Layer 13 of a small transformer language model trained on English Wikipedia (16 layers, counted from 0, width 128).
A neuron adds its activation times its output weights to the MLP's output. To switch it off is to set its activation to zero at one token and run the rest of the model.

Output weights of the MLP neurons that the questions are about. A number n stands for (n - 500) times 0.0006.
n65: 421 607 479 477 552 542 503 586 455 517 407 333 564 551 443 536 342 495 563 502 439 534 432 563 617 463 437 602 363 576 515 490 422 548 438 505 634 536 515 419 493 567 522 559 502 602 505 520 571 557 552 492 443 478 650 518 527 399 486 571 365 377 416 487 455 646 443 582 498 497 446 546 453 571 393 498 598 621 452 627 448 617 420 437 429 372 529 436 567 604 500 536 553 280 584 539 585 513 433 450 680 440 591 290 533 392 544 623 465 233 668 329 626 388 676 378 449 345 487 450 529 493 308 550 527 487 452 553
n71: 463 525 408 426 505 545 548 447 588 419 497 406 604 698 542 500 512 645 446 483 500 455 285 500 540 429 425 482 472 572 609 596 378 506 565 338 437 451 570 291 606 355 360 522 582 598 482 560 391 551 407 559 546 519 426 634 503 349 742 553 398 367 443 415 585 316 497 472 533 514 525 433 465 535 477 580 443 522 675 497 383 441 263 634 396 447 467 444 366 416 628 581 434 443 393 491 511 411 590 622 652 671 453 644 595 565 475 642 492 613 418 425 371 441 476 661 440 531 462 638 426 561 556 551 973 555 631 500
n107: 547 459 578 402 466 495 529 510 541 548 346 408 465 539 464 428 410 464 527 405 493 520 519 528 512 566 588 568 505 451 460 545 421 524 479 475 509 535 633 372 468 492 495 658 630 448 474 574 480 541 495 324 463 363 720 490 309 524 539 591 636 583 520 331 505 423 240 531 537 582 348 480 687 559 532 403 449 495 544 447 628 514 452 453 594 515 569 500 331 498 597 553 515 671 470 511 473 407 444 431 590 611 564 418 626 447 455 611 464 623 544 420 484 608 361 529 502 626 502 521 382 438 601 546 598 480 502 591
n126: 649 540 542 437 600 235 568 602 464 642 587 659 607 577 557 409 607 624 556 537 505 550 480 379 392 656 436 365 423 500 444 549 353 419 505 385 527 536 570 645 350 522 582 554 550 479 463 567 416 531 456 456 505 390 601 477 466 698 412 482 558 470 649 443 539 744 526 535 563 495 564 404 490 487 449 443 477 534 564 550 497 500 445 704 418 413 480 525 459 577 475 550 490 548 556 438 585 533 517 641 513 464 520 511 486 647 605 349 477 460 466 588 432 552 527 584 644 590 521 612 495 530 611 468 472 666 444 482
n233: 585 449 505 512 328 428 437 471 582 486 484 511 591 533 509 608 606 482 458 381 609 615 605 531 405 495 668 410 523 532 495 560 463 441 458 533 409 507 455 508 475 458 376 477 579 641 498 502 498 277 478 403 469 455 447 512 377 509 376 498 502 306 380 450 567 428 476 426 504 509 523 464 591 472 450 402 421 496 455 456 413 453 408 507 517 490 521 500 651 336 472 382 393 579 408 607 526 427 388 483 589 538 411 608 535 531 518 562 552 256 574 597 579 292 549 500 480 508 500 565 600 599 419 336 402 479 526 469
n240: 523 655 472 385 412 601 489 479 434 478 473 468 351 450 607 533 661 542 428 515 619 398 491 502 531 408 525 425 496 572 507 493 578 600 491 444 509 488 438 580 485 442 565 471 471 498 594 539 502 590 560 416 547 493 446 364 363 534 560 254 441 502 457 447 623 565 507 471 374 493 597 611 500 443 525 625 457 600 584 391 450 543 451 500 509 578 571 404 618 458 477 524 376 538 459 513 633 544 387 481 500 641 520 487 432 478 592 486 389 403 539 534 550 453 431 396 443 520 488 610 693 347 376 484 489 452 455 452
n251: 538 528 500 392 407 528 455 537 497 520 404 308 553 531 445 526 539 406 323 488 526 463 450 568 565 479 380 503 430 613 546 456 550 612 522 541 488 580 549 381 582 602 296 443 518 691 452 595 505 405 562 466 572 448 686 398 524 609 536 489 344 484 463 584 469 436 625 448 580 545 371 474 529 405 584 510 548 340 474 481 507 623 404 524 611 547 552 403 477 398 391 423 508 492 572 587 436 472 565 463 414 544 636 491 713 339 566 532 371 568 466 540 593 579 527 593 322 481 630 475 595 490 666 350 453 485 500 669
n271: 375 514 557 391 530 519 475 426 373 362 556 476 543 597 617 639 578 471 502 529 470 490 482 606 621 478 588 606 566 582 480 441 358 699 399 557 513 516 563 387 513 678 486 538 493 418 459 502 558 621 606 585 522 464 596 585 555 507 559 481 598 456 389 485 492 568 434 633 491 610 424 491 571 509 574 513 376 511 449 525 361 468 379 533 565 521 406 575 425 459 498 378 428 495 600 454 603 688 540 457 462 535 592 435 530 450 469 368 430 438 529 425 551 560 555 438 633 619 462 614 440 595 425 539 596 537 429 525
n323: 500 374 468 537 595 406 474 565 579 625 451 562 481 464 484 532 599 458 448 458 819 490 476 553 616 520 488 387 498 442 636 517 464 615 361 557 486 539 534 675 527 591 590 521 578 373 481 522 527 495 593 601 360 507 631 517 530 610 511 542 552 416 457 543 513 657 498 611 553 486 399 566 542 532 555 402 486 544 606 539 364 386 532 560 470 681 470 542 676 547 498 400 505 514 427 484 576 553 424 560 451 495 535 403 469 536 359 551 531 352 578 434 553 415 351 506 512 453 466 577 254 514 488 443 396 447 464 498
n330: 412 484 414 495 578 587 366 455 534 478 661 614 503 548 487 580 561 469 532 583 512 552 532 375 507 505 521 590 631 473 603 498 534 493 570 617 412 521 574 544 467 624 491 509 570 544 438 599 456 601 484 500 506 504 484 564 579 477 453 581 477 502 502 661 530 340 476 455 515 518 473 703 460 544 488 533 555 502 505 330 559 461 465 432 505 581 542 617 675 457 548 444 475 443 398 386 500 414 566 287 437 570 449 379 298 496 617 442 489 413 387 500 524 552 544 451 445 572 601 475 614 386 638 520 379 451 450 345
n374: 458 671 581 512 635 358 459 397 475 525 352 590 528 544 486 415 609 419 477 381 477 543 443 557 612 589 386 488 473 391 316 382 494 516 491 487 342 415 416 445 366 551 563 516 477 310 450 340 530 483 554 307 520 464 454 493 531 442 491 519 498 510 457 365 444 512 533 557 436 647 547 563 597 355 514 460 537 420 558 525 470 470 474 571 390 531 466 448 547 616 528 472 551 445 449 477 532 458 582 507 526 522 397 487 403 469 547 463 460 737 593 427 524 592 496 476 387 483 618 561 512 660 532 495 471 472 484 421
n408: 507 405 437 512 506 615 560 544 549 608 568 418 465 383 511 472 604 561 574 441 581 561 473 517 431 437 532 454 414 366 504 569 402 480 483 411 470 422 530 651 504 548 324 452 507 719 546 495 545 477 470 639 451 559 362 540 597 352 561 521 475 464 477 567 661 358 498 571 534 551 402 637 567 498 392 543 417 528 595 657 425 564 643 545 421 412 535 546 454 518 722 591 534 509 539 495 437 495 509 498 491 419 570 593 452 515 522 502 407 585 486 635 392 558 517 505 502 483 493 423 556 423 464 491 545 577 522 572
n428: 561 465 479 445 485 590 480 491 545 485 504 447 478 484 520 548 505 456 624 513 671 439 467 466 608 423 594 531 643 584 485 546 596 484 560 504 498 625 382 469 585 498 603 537 502 523 424 568 653 599 477 562 504 539 414 583 432 630 563 537 509 528 420 459 522 568 631 551 594 509 524 682 363 532 478 370 467 479 601 429 466 429 358 447 533 535 487 377 598 478 446 381 378 498 581 520 465 498 462 486 505 526 604 397 603 759 599 445 516 546 472 519 558 348 479 455 395 447 486 495 421 566 478 436 455 381 496 516
n436: 560 406 540 338 447 493 497 631 533 472 460 415 454 637 520 489 569 492 521 407 492 312 610 535 543 586 547 310 480 321 334 534 495 397 672 415 420 560 322 447 510 399 634 483 526 450 481 440 451 498 545 654 456 582 469 466 505 541 544 500 518 407 570 503 509 378 582 503 493 295 470 602 645 701 531 532 490 480 596 424 636 513 391 362 546 545 380 503 371 490 521 615 271 549 477 326 483 378 520 368 482 434 447 509 389 429 400 516 512 537 593 348 577 403 517 658 441 403 511 457 439 588 401 404 540 575 490 503
n439: 533 590 545 529 581 451 425 445 503 502 370 512 520 472 456 389 539 416 578 544 439 445 585 507 517 479 525 532 537 444 556 557 415 503 507 683 556 608 515 604 437 497 577 419 642 472 520 439 386 405 588 536 455 278 657 497 447 472 407 592 452 583 500 597 391 492 598 572 538 445 480 392 513 612 391 522 292 539 394 503 555 365 565 486 626 526 510 396 588 562 523 531 551 372 459 436 404 452 594 542 443 519 679 407 345 495 410 773 588 337 582 444 485 612 551 622 539 535 387 328 503 485 408 373 484 401 674 543
n444: 390 439 480 397 393 482 502 529 538 537 548 291 607 438 560 427 449 502 322 477 433 539 540 527 596 456 507 593 505 443 514 662 430 590 487 471 400 363 469 657 457 533 519 569 325 514 700 438 680 471 406 529 487 521 566 479 333 526 571 389 458 548 446 475 563 478 512 433 387 399 459 543 536 667 502 420 592 473 600 430 351 570 524 543 483 471 514 484 375 526 472 549 531 430 524 453 551 443 543 406 428 597 661 479 551 375 584 427 578 429 498 665 407 393 610 455 493 602 527 607 476 502 540 521 504 398 412 521

Each question names a token from some text and the token that comes next. It shows the activations a of the neurons there, in the order above. A number n stands for (n - 500) times 0.07.

Then comes g, the gradient of the next token's log-probability with respect to the MLP's output, scaled to length 1. A neuron's effect is roughly proportional to its activation times (output weights . g). A number n stands for (n - 500) times 0.00075.

" Po", then "int"
a: 490 478 495 511 497 501 497 486 290 484 499 409 498 452 501 495
g: 417 478 747 459 674 414 684 524 327 566 652 511 459 578 439 668 656 558 456 375 722 470 486 627 675 414 499 466 495 539 564 690 470 541 452 638 295 594 460 341 516 526 503 520 229 383 456 456 258 572 364 492 615 512 517 600 524 539 581 626 455 597 208 565 617 607 486 504 431 623 553 229 396 678 247 158 416 681 421 310 565 473 508 412 310 412 505 380 487 371 331 503 573 469 715 514 331 539 579 605 578 667 530 418 506 443 466 465 515 432 483 351 292 579 565 469 475 398 304 447 262 417 427 589 596 596 473 492
Switching off which neuron hurts the next token most? n408

" |", then " G"
a: 500 499 516 500 499 427 501 499 501 501 505 497 498 507 497 487
g: 561 538 520 687 645 427 575 457 614 725 598 408 455 590 508 308 463 749 383 525 324 455 391 545 292 622 598 372 586 708 568 524 425 450 584 764 535 408 591 496 423 568 731 524 258 410 601 384 207 494 627 406 453 636 614 349 643 700 588 533 367 417 441 373 455 595 561 485 600 411 317 747 447 613 573 396 470 393 413 804 461 470 479 466 490 409 635 772 442 633 551 649 402 421 402 555 450 470 522 546 453 330 344 477 505 618 371 468 610 560 505 589 403 609 465 446 484 507 576 586 381 804 508 719 459 405 494 490
Switching off which neuron hurts the next token most? n240

"ta", then " Mu"
a: 507 500 500 519 502 475 497 497 504 503 503 498 496 493 501 566
g: 343 387 604 552 457 676 451 614 533 354 174 616 497 428 593 425 717 416 567 620 401 450 691 567 495 340 370 401 576 503 508 398 331 827 623 545 511 427 515 627 632 652 559 329 605 555 363 514 533 382 450 433 363 538 419 540 328 499 747 631 617 342 459 383 459 559 273 403 594 302 641 490 501 603 677 365 626 470 584 442 317 419 436 540 494 439 636 561 328 599 476 415 426 582 282 528 681 422 409 429 464 580 683 560 680 399 428 532 423 490 504 571 139 420 517 637 533 297 522 476 624 399 524 589 448 659 500 400
Switching off which neuron hurts the next token most? n444

"ian", then "o"
a: 491 448 509 506 491 498 493 497 506 546 505 506 501 418 716 488
g: 602 523 438 381 419 468 454 326 529 411 647 689 436 588 410 569 530 583 444 384 559 471 414 612 504 600 363 694 389 487 251 512 403 386 388 512 516 352 498 580 469 472 609 425 250 492 602 445 292 543 502 721 665 546 561 704 435 470 377 379 345 379 441 638 433 366 607 626 590 371 449 478 645 373 595 692 577 446 679 398 641 416 642 674 414 588 602 521 378 847 649 512 491 590 447 496 532 575 510 436 523 693 568 445 445 473 523 699 377 373 405 704 368 446 645 716 707 426 493 557 631 532 187 439 529 253 515 370
Switching off which neuron hurts the next token most? n439

" |", then " Michael"
a: 500 498 506 498 496 419 502 499 502 501 499 501 498 503 500 496
g: 597 347 669 561 264 540 438 550 593 561 285 398 489 369 407 544 488 386 429 426 483 619 452 353 557 480 516 530 408 247 586 411 284 526 615 629 420 422 359 546 462 377 434 434 636 430 329 468 541 480 570 514 178 490 323 444 606 401 480 607 485 477 354 547 612 429 339 473 492 452 588 575 502 428 465 347 533 571 674 481 360 319 506 347 402 603 598 247 407 538 324 578 413 528 246 465 603 306 524 555 681 503 502 598 452 743 643 565 629 432 504 503 521 516 821 543 780 348 376 320 508 663 297 466 542 497 575 732
Switching off which neuron hurts the next token most? n240

"s", then " that"
a: 470 492 509 498 501 444 482 405 508 488 504 499 489 499 500 555
g: 501 569 671 559 500 382 321 538 550 340 409 671 540 581 474 487 522 484 646 408 589 555 735 249 392 391 533 527 302 687 413 435 732 419 433 648 352 474 257 393 410 561 296 338 447 682 385 575 460 475 292 447 585 500 493 500 632 325 298 523 534 593 658 316 631 433 492 566 726 587 487 396 416 416 517 422 562 559 568 330 516 491 607 363 225 583 520 377 457 432 523 519 702 574 494 496 687 540 574 444 430 638 358 661 766 373 505 418 761 474 337 415 560 670 570 714 361 441 643 444 621 562 592 474 499 501 591 448
Switching off which neuron hurts the next token most? n271

"x", then " being"
a: 498 501 498 493 497 494 506 412 500 520 491 499 505 501 497 420
g: 329 536 528 241 353 456 413 604 512 516 417 705 578 318 427 651 663 457 495 402 332 627 550 540 377 643 471 623 235 473 500 542 698 481 577 592 502 406 430 582 559 444 649 406 317 386 292 272 514 443 507 632 493 608 438 593 595 353 483 623 536 481 455 342 492 350 503 332 529 439 444 455 441 598 434 138 436 372 389 349 505 522 389 658 316 663 436 350 728 449 453 389 715 574 667 416 641 401 641 328 530 543 587 611 557 646 337 568 584 582 611 496 554 559 570 497 453 459 331 672 742 514 468 526 561 606 743 516
Switching off which neuron hurts the next token most? n271

"ar", then "n"
a: 499 499 504 447 479 500 505 497 503 393 503 501 489 493 406 498
g: 427 343 154 489 672 474 436 576 598 753 356 404 336 477 612 508 567 562 435 665 763 582 428 640 625 433 345 557 453 604 579 574 425 440 391 557 622 676 393 454 474 455 521 419 406 578 682 113 485 474 520 447 443 493 396 297 442 709 430 454 436 474 515 542 536 697 319 388 690 321 509 517 548 532 463 658 669 516 569 595 539 485 465 628 598 436 504 399 525 608 501 248 300 395 543 376 531 619 444 519 465 325 471 494 319 545 691 671 688 677 616 674 549 391 455 404 400 528 571 467 475 356 598 567 457 657 335 609
Which neuron, switched off, raises the next token's probability most? n126

" an", then " "
a: 500 500 497 485 501 509 630 500 480 499 495 506 500 507 508 485
g: 532 677 581 430 900 548 522 507 484 568 740 683 475 436 424 386 334 493 510 596 458 344 404 529 590 390 456 550 498 447 396 594 464 709 459 536 374 442 565 592 418 649 465 601 579 522 471 529 566 356 461 664 564 436 683 492 531 542 399 466 586 439 770 446 531 399 650 576 354 623 515 656 601 356 728 448 471 238 598 614 443 549 281 556 531 367 703 467 328 436 517 367 268 599 574 541 412 533 368 472 449 517 541 611 557 530 614 578 428 580 618 327 553 267 499 756 536 519 472 668 433 258 522 203 390 542 574 294
Switching off which neuron hurts the next token most? n251

"ed", then " Fa"
a: 502 508 503 502 500 498 537 502 500 497 500 504 499 499 503 513
g: 379 306 543 853 689 604 407 536 429 634 317 524 471 593 478 460 273 588 547 574 484 377 469 547 816 566 598 401 637 707 635 593 522 616 560 581 618 486 531 456 395 439 504 496 380 526 519 235 384 563 388 563 329 392 456 652 520 655 702 594 595 434 599 368 529 435 615 531 696 519 517 670 588 776 574 338 373 721 514 576 405 327 600 656 484 492 608 670 484 609 569 552 575 578 469 586 654 527 507 417 403 487 548 637 678 513 788 546 511 522 626 584 181 670 407 497 471 480 433 418 374 461 588 512 508 571 456 416
Which neuron, switched off, raises the next token's probability most? n251

" d", then "ri"
a: 501 575 493 498 500 511 502 497 504 367 497 514 506 493 497 489
g: 358 558 400 433 454 365 500 476 558 415 411 481 739 530 357 501 459 342 504 238 319 391 570 554 386 589 465 462 380 416 552 460 423 408 545 166 398 524 421 598 687 415 394 593 680 728 441 363 500 556 488 523 476 391 582 518 409 575 403 353 531 378 415 603 482 517 624 648 519 690 464 786 341 486 482 489 614 382 236 369 401 406 514 595 385 444 164 455 399 665 381 442 430 510 490 611 397 236 327 498 632 392 600 358 555 585 639 421 331 369 251 455 685 563 581 568 373 447 692 422 458 560 604 471 488 622 553 403
Switching off which neuron hurts the next token most? n71

" st", then "r"
a: 748 508 468 526 501 529 500 497 519 547 503 496 491 494 478 505
g: 245 458 634 259 709 557 405 506 810 722 495 423 486 621 559 277 277 596 539 476 605 522 597 469 552 353 530 573 762 476 588 592 561 592 647 308 387 554 427 577 699 697 421 305 511 486 307 338 499 549 434 627 586 625 521 362 458 625 529 412 406 523 471 551 416 542 444 575 547 559 473 576 520 324 498 520 784 610 489 603 492 633 549 457 647 674 456 718 361 552 430 376 475 592 508 361 439 532 480 558 303 433 392 570 577 510 390 631 489 364 640 580 675 452 314 702 420 525 334 546 587 709 720 471 569 506 396 437
Which neuron, switched off, raises the next token's probability most? n65

" 1", then "49"
a: 500 497 488 502 478 499 501 502 428 499 496 508 498 484 478 500
g: 305 356 455 724 492 486 479 577 524 461 436 646 462 492 530 415 516 378 806 288 546 363 427 477 495 496 467 442 465 449 549 407 670 593 706 675 716 426 416 447 415 623 601 244 769 413 698 311 571 630 569 416 311 395 507 638 405 248 763 594 577 626 598 670 621 587 406 614 429 289 519 316 421 469 473 595 409 459 435 513 592 551 562 453 597 439 367 478 637 285 244 316 656 626 504 479 447 453 647 528 550 488 744 514 522 410 590 459 517 320 485 584 488 492 699 580 412 445 511 408 444 578 398 647 460 588 599 493
Which neuron, switched off, raises the next token's probability most? n439

",", then " the"
a: 434 511 498 485 493 470 538 498 496 501 575 495 489 501 505 499
g: 577 582 448 617 260 447 406 301 520 593 250 670 601 448 538 694 445 488 606 379 591 371 423 673 357 390 487 591 403 527 384 537 315 528 552 478 459 573 410 577 520 305 601 549 406 610 782 600 472 546 511 503 431 444 266 251 310 525 559 449 598 364 540 475 361 444 570 358 685 322 465 617 569 451 285 497 703 430 546 299 457 398 424 375 332 407 420 617 711 449 507 625 653 339 483 412 461 512 608 464 268 766 472 566 627 170 534 439 461 557 681 475 539 569 383 607 575 413 487 563 399 693 523 492 403 585 444 484
Switching off which neuron hurts the next token most? n374

"tt", then " ("
a: 498 504 498 500 501 480 505 508 505 498 546 502 498 491 496 500
g: 563 437 511 376 510 645 575 411 621 218 490 526 533 550 452 277 709 372 563 610 494 544 274 600 718 636 463 700 537 387 184 356 459 626 497 429 425 647 573 674 532 518 469 592 548 542 713 586 619 365 422 386 637 749 435 428 462 500 548 628 481 459 650 433 450 714 446 398 589 494 604 536 297 206 541 576 475 567 409 557 566 508 705 610 412 607 402 607 498 401 390 421 541 176 592 632 317 391 560 475 588 520 646 402 584 468 571 450 470 534 606 489 418 416 561 525 486 155 474 532 691 532 534 504 362 384 537 354
Switching off which neuron hurts the next token most? n374

"g", then "ul"
a: 496 490 501 500 507 522 458 498 531 502 500 497 511 498 498 500
g: 624 603 638 663 414 608 618 594 273 476 424 402 413 479 403 478 579 351 435 464 326 411 548 614 431 581 601 253 613 649 413 406 402 566 462 625 344 652 419 452 565 523 479 413 486 634 644 583 381 576 443 754 555 610 429 261 386 412 650 514 484 663 547 364 427 419 194 593 430 288 508 625 587 487 509 374 696 389 413 457 468 673 290 644 584 616 445 381 629 561 503 657 506 581 524 486 579 497 591 635 726 757 552 506 520 654 452 589 490 369 378 399 448 607 419 459 598 293 741 485 384 371 401 308 523 458 312 331
Switching off which neuron hurts the next token most? n240

"io", then " N"
a: 496 499 496 495 492 501 482 464 499 502 546 500 509 496 500 498
g: 516 557 305 607 575 721 588 488 724 371 368 597 336 506 311 477 604 578 674 293 580 729 510 631 504 561 671 572 344 781 524 565 551 638 642 533 457 722 478 620 622 470 396 453 560 621 636 239 414 379 557 433 439 559 457 722 511 457 579 603 419 632 575 324 471 544 306 400 512 376 435 615 584 354 483 360 572 463 631 279 525 612 564 575 503 352 645 443 446 588 379 576 569 445 680 627 401 618 602 763 379 493 484 504 784 650 470 527 432 494 495 455 405 440 327 504 371 507 605 496 574 322 564 547 449 712 625 623
Switching off which neuron hurts the next token most? n271

" |", then " S"
a: 505 501 503 534 499 499 495 468 504 499 490 510 422 500 503 514
g: 483 454 361 762 545 420 596 571 345 622 581 560 358 475 534 498 530 426 463 564 437 379 609 446 551 591 518 284 599 670 496 691 483 441 508 493 681 539 360 626 481 543 554 418 314 532 606 373 500 294 558 412 393 701 476 550 483 592 447 500 596 667 552 501 610 733 430 437 668 665 373 827 619 577 718 335 313 434 520 551 351 431 566 314 384 231 538 504 683 644 531 514 278 349 564 495 482 400 581 476 377 453 374 531 725 371 503 552 493 520 451 593 487 578 300 522 458 237 549 403 533 628 733 661 401 464 365 293
Which neuron, switched off, raises the next token's probability most? n428

"ic", then "ide"
a: 529 493 496 495 505 497 492 483 480 617 531 503 496 496 503 472
g: 433 498 589 362 628 474 642 422 502 328 302 528 483 421 506 764 792 579 419 316 367 789 578 530 589 765 531 481 607 471 604 580 692 411 450 524 453 574 322 452 665 397 366 462 362 541 381 474 575 538 423 450 434 199 618 550 412 572 433 624 324 613 504 626 388 446 530 537 534 473 563 373 563 421 543 329 677 338 436 469 542 358 517 464 370 506 742 376 522 393 613 328 418 550 527 423 227 202 172 568 514 481 581 579 541 484 524 515 411 615 517 387 503 630 424 420 376 552 675 500 410 596 377 676 531 554 558 556
Switching off which neuron hurts the next token most? n374

"o", then " Mar"
a: 523 514 492 497 500 413 669 500 500 500 501 646 506 495 506 533
g: 430 400 591 658 449 627 529 583 507 519 240 426 501 367 394 565 399 407 434 468 519 877 371 458 522 413 492 468 295 501 421 634 404 766 447 586 372 529 351 504 286 537 346 396 473 377 683 500 586 575 635 495 471 497 241 407 617 371 456 698 583 418 462 403 525 512 378 408 640 454 515 719 448 619 703 503 441 578 661 543 517 238 361 360 637 548 624 484 325 787 400 488 499 507 450 429 469 625 411 590 569 391 483 430 573 538 590 470 466 483 325 432 472 499 743 547 704 322 240 474 443 689 550 480 596 634 634 396
Which neuron, switched off, raises the next token's probability most? n251

"st", then "ang"
a: 503 490 424 496 498 501 492 502 504 259 652 502 497 502 499 500
g: 561 356 598 375 716 464 248 593 519 400 653 486 557 556 568 544 512 471 404 444 333 505 636 500 408 721 554 564 439 576 495 419 531 540 563 279 695 453 434 507 589 437 537 551 462 554 413 265 633 465 581 454 682 339 460 556 523 435 627 812 334 897 427 341 518 486 409 660 356 341 368 450 401 288 441 444 598 539 237 810 604 534 695 583 476 659 609 518 601 524 640 466 415 653 366 674 499 334 569 471 529 427 524 421 377 520 572 576 366 407 529 538 388 542 393 413 507 451 763 482 422 404 640 617 588 524 563 492
Switching off which neuron hurts the next token most? n374

"vi", then "c"
a: 510 490 503 488 482 509 576 489 495 492 494 499 619 518 504 500
g: 646 446 510 486 516 513 478 600 587 552 823 535 417 239 558 494 452 306 489 385 467 536 499 649 539 577 672 387 238 479 639 506 424 386 481 529 548 441 460 518 309 386 420 414 471 634 495 786 582 632 477 536 621 693 561 355 334 299 475 589 293 451 416 486 507 495 647 524 741 612 457 547 545 550 598 170 515 614 421 735 455 649 597 568 580 592 570 538 442 571 536 674 495 505 815 439 511 402 380 517 363 380 556 362 396 470 508 481 557 559 157 437 415 648 534 519 464 532 375 448 439 621 336 525 389 677 714 564
Switching off which neuron hurts the next token most? n251

"ho", then "ot"
a: 480 499 493 498 502 497 511 578 443 487 503 406 27 466 494 469
g: 416 540 543 401 501 454 609 513 497 234 772 564 590 496 321 475 401 269 439 475 598 544 431 511 385 512 311 429 355 416 268 430 628 623 486 774 360 638 684 469 604 352 449 538 468 470 596 342 411 630 554 423 661 537 471 775 572 557 355 352 513 549 212 515 487 349 432 436 326 569 547 417 537 493 533 555 580 492 333 335 596 658 433 401 359 441 462 592 645 494 589 677 690 532 608 675 569 453 451 438 433 698 601 738 529 225 645 476 654 505 558 484 511 435 663 550 580 451 361 359 515 509 462 326 594 480 666 306
Switching off which neuron hurts the next token most? n428

"le", then " in"
a: 493 494 501 501 497 492 526 501 500 487 501 504 493 495 500 556
g: 424 285 377 422 423 496 861 250 528 445 481 416 554 429 408 491 658 374 460 496 276 494 641 541 388 593 355 358 547 351 429 527 661 518 319 347 449 656 557 624 550 346 543 671 328 635 347 495 407 555 572 456 667 487 299 572 346 577 468 432 310 594 444 662 401 786 324 579 519 515 609 284 608 467 593 492 370 467 279 655 467 497 508 550 590 535 492 475 244 540 594 512 406 524 492 632 572 820 538 457 690 514 332 510 430 369 468 573 412 612 488 510 544 442 369 604 601 294 430 578 600 541 481 413 450 560 719 475
Switching off which neuron hurts the next token most? n330

"ter", then "as"
a: 503 494 348 520 502 495 489 477 497 503 493 502 502 502 365 497
g: 598 601 686 442 550 497 534 479 415 356 372 660 569 458 236 512 486 631 545 667 745 512 324 447 544 641 495 387 655 459 347 577 624 510 612 676 683 487 549 574 392 498 449 504 443 425 587 440 536 243 646 731 531 530 485 543 425 609 428 535 514 439 370 562 450 468 556 362 616 408 513 286 749 604 584 606 453 573 635 721 492 536 452 504 361 418 316 488 489 371 433 308 538 411 392 525 611 543 557 216 548 181 316 535 590 630 376 399 385 490 296 618 600 661 584 464 728 507 361 664 583 733 444 503 526 364 359 445
Switching off which neuron hurts the next token most? n107

" Ro", then "me"
a: 487 501 518 503 486 482 490 519 519 483 503 497 502 624 489 507
g: 431 396 639 302 562 712 552 614 457 419 464 529 609 553 518 599 379 417 632 249 564 362 582 691 549 550 472 249 606 626 321 508 424 379 302 399 480 663 621 509 464 337 491 457 562 444 484 657 385 503 582 392 257 582 325 574 533 707 530 500 574 522 466 462 555 554 412 326 653 373 666 294 423 625 423 647 431 557 567 452 548 384 345 407 589 426 612 729 229 575 226 610 191 383 566 471 478 516 353 515 299 611 450 457 385 564 333 640 640 527 397 641 490 400 642 467 592 546 597 381 563 490 398 528 533 404 451 682
Switching off which neuron hurts the next token most? n436

"\n", then "In"
a: 494 495 497 501 497 501 499 534 499 495 499 504 506 500 500 492
g: 400 222 610 785 487 546 453 466 387 458 630 556 489 352 631 444 484 423 640 515 757 599 483 377 332 570 440 595 341 518 346 531 761 421 532 782 671 429 549 567 576 564 531 458 250 574 644 194 603 461 651 607 358 613 678 472 583 539 489 464 424 410 571 679 401 567 502 604 582 195 630 507 447 616 416 359 422 372 311 525 460 627 559 337 664 351 545 453 527 625 541 439 627 517 406 417 432 600 540 349 341 340 469 472 450 378 554 323 496 352 596 644 585 467 461 269 521 554 643 468 659 594 418 505 417 481 499 416
Switching off which neuron hurts the next token most? n71

" (", then "C"
a: 503 270 498 489 501 501 499 500 576 505 491 499 499 499 521 499
g: 416 514 423 431 558 579 430 494 319 582 423 480 416 524 581 635 464 631 285 476 527 588 313 539 468 707 664 627 302 298 231 467 591 353 664 572 235 330 300 597 453 593 502 629 170 458 568 346 547 408 558 540 481 467 617 339 302 479 333 391 447 511 566 540 431 668 383 610 619 583 477 577 400 496 576 402 589 419 309 533 390 602 682 517 400 347 825 496 451 544 458 537 527 455 575 488 380 505 467 657 466 421 422 388 714 375 412 589 749 452 541 481 343 527 506 479 573 485 738 434 289 539 620 376 531 447 555 312
Switching off which neuron hurts the next token most? n71

"te", then " re"
a: 490 500 515 499 494 503 505 500 498 503 625 492 500 508 496 502
g: 504 425 482 236 578 529 491 328 673 615 589 740 343 614 505 592 532 720 538 524 515 344 495 311 404 358 494 499 341 552 563 404 355 361 625 537 276 529 564 552 431 502 455 373 552 416 369 633 423 536 289 551 233 382 473 490 561 416 347 457 410 430 593 566 577 151 528 553 522 566 659 482 449 402 486 486 528 275 554 446 446 581 528 443 524 597 58 352 836 595 403 432 664 460 459 636 586 512 507 359 668 642 549 462 493 593 518 630 523 620 495 594 691 480 388 573 503 641 488 732 504 475 594 471 406 594 505 473
Switching off which neuron hurts the next token most? n374

" ", then "te"
a: 500 502 497 529 494 501 501 559 506 545 496 501 492 499 498 501
g: 457 641 398 669 377 496 450 602 411 391 402 509 464 581 530 520 450 387 281 423 395 466 633 422 606 482 475 419 477 395 489 546 533 502 627 681 524 629 628 483 546 603 535 669 642 561 507 575 622 563 451 439 737 700 589 607 602 653 650 483 321 479 387 507 428 426 312 488 709 233 437 531 577 545 518 575 451 336 750 254 418 376 728 668 523 600 496 209 560 416 613 95 299 501 396 565 350 341 413 614 357 474 568 608 540 578 675 672 464 507 627 543 462 485 465 525 424 694 597 688 586 593 492 563 498 422 355 597
Switching off which neuron hurts the next token most? n330

"ure", then " before"
a: 487 496 441 494 498 497 462 482 508 615 501 503 489 500 501 466
g: 490 451 586 491 456 509 310 443 458 506 607 495 467 465 426 507 642 400 306 555 612 369 529 575 297 436 564 663 571 403 536 219 395 425 531 438 636 483 339 513 523 480 501 763 456 535 409 391 495 436 440 811 688 503 464 585 470 516 535 711 253 658 383 385 705 645 501 255 491 651 638 304 483 543 354 245 594 371 477 480 594 529 482 345 610 527 626 384 337 462 554 647 426 551 567 351 513 679 459 344 599 280 590 491 456 377 601 286 422 501 440 337 493 297 314 429 434 370 492 274 420 698 416 634 436 549 507 617
Which neuron, switched off, raises the next token's probability most? n330

"ri", then "ver"
a: 509 505 503 528 495 502 501 509 428 500 496 506 515 570 486 500
g: 639 387 481 486 502 442 561 448 575 250 553 489 525 409 471 354 457 444 499 312 405 604 472 360 303 567 480 576 336 310 423 383 470 556 470 392 491 414 428 634 436 666 311 405 533 500 476 596 693 263 411 441 429 381 485 608 506 490 429 362 541 479 660 345 513 325 647 335 368 490 650 330 380 586 304 480 672 435 326 406 561 498 673 443 281 262 501 476 611 393 307 441 679 665 510 487 809 598 582 510 230 609 548 521 483 256 467 485 480 428 325 336 393 360 671 673 497 475 539 442 502 382 612 634 545 481 565 266
Switching off which neuron hurts the next token most? n323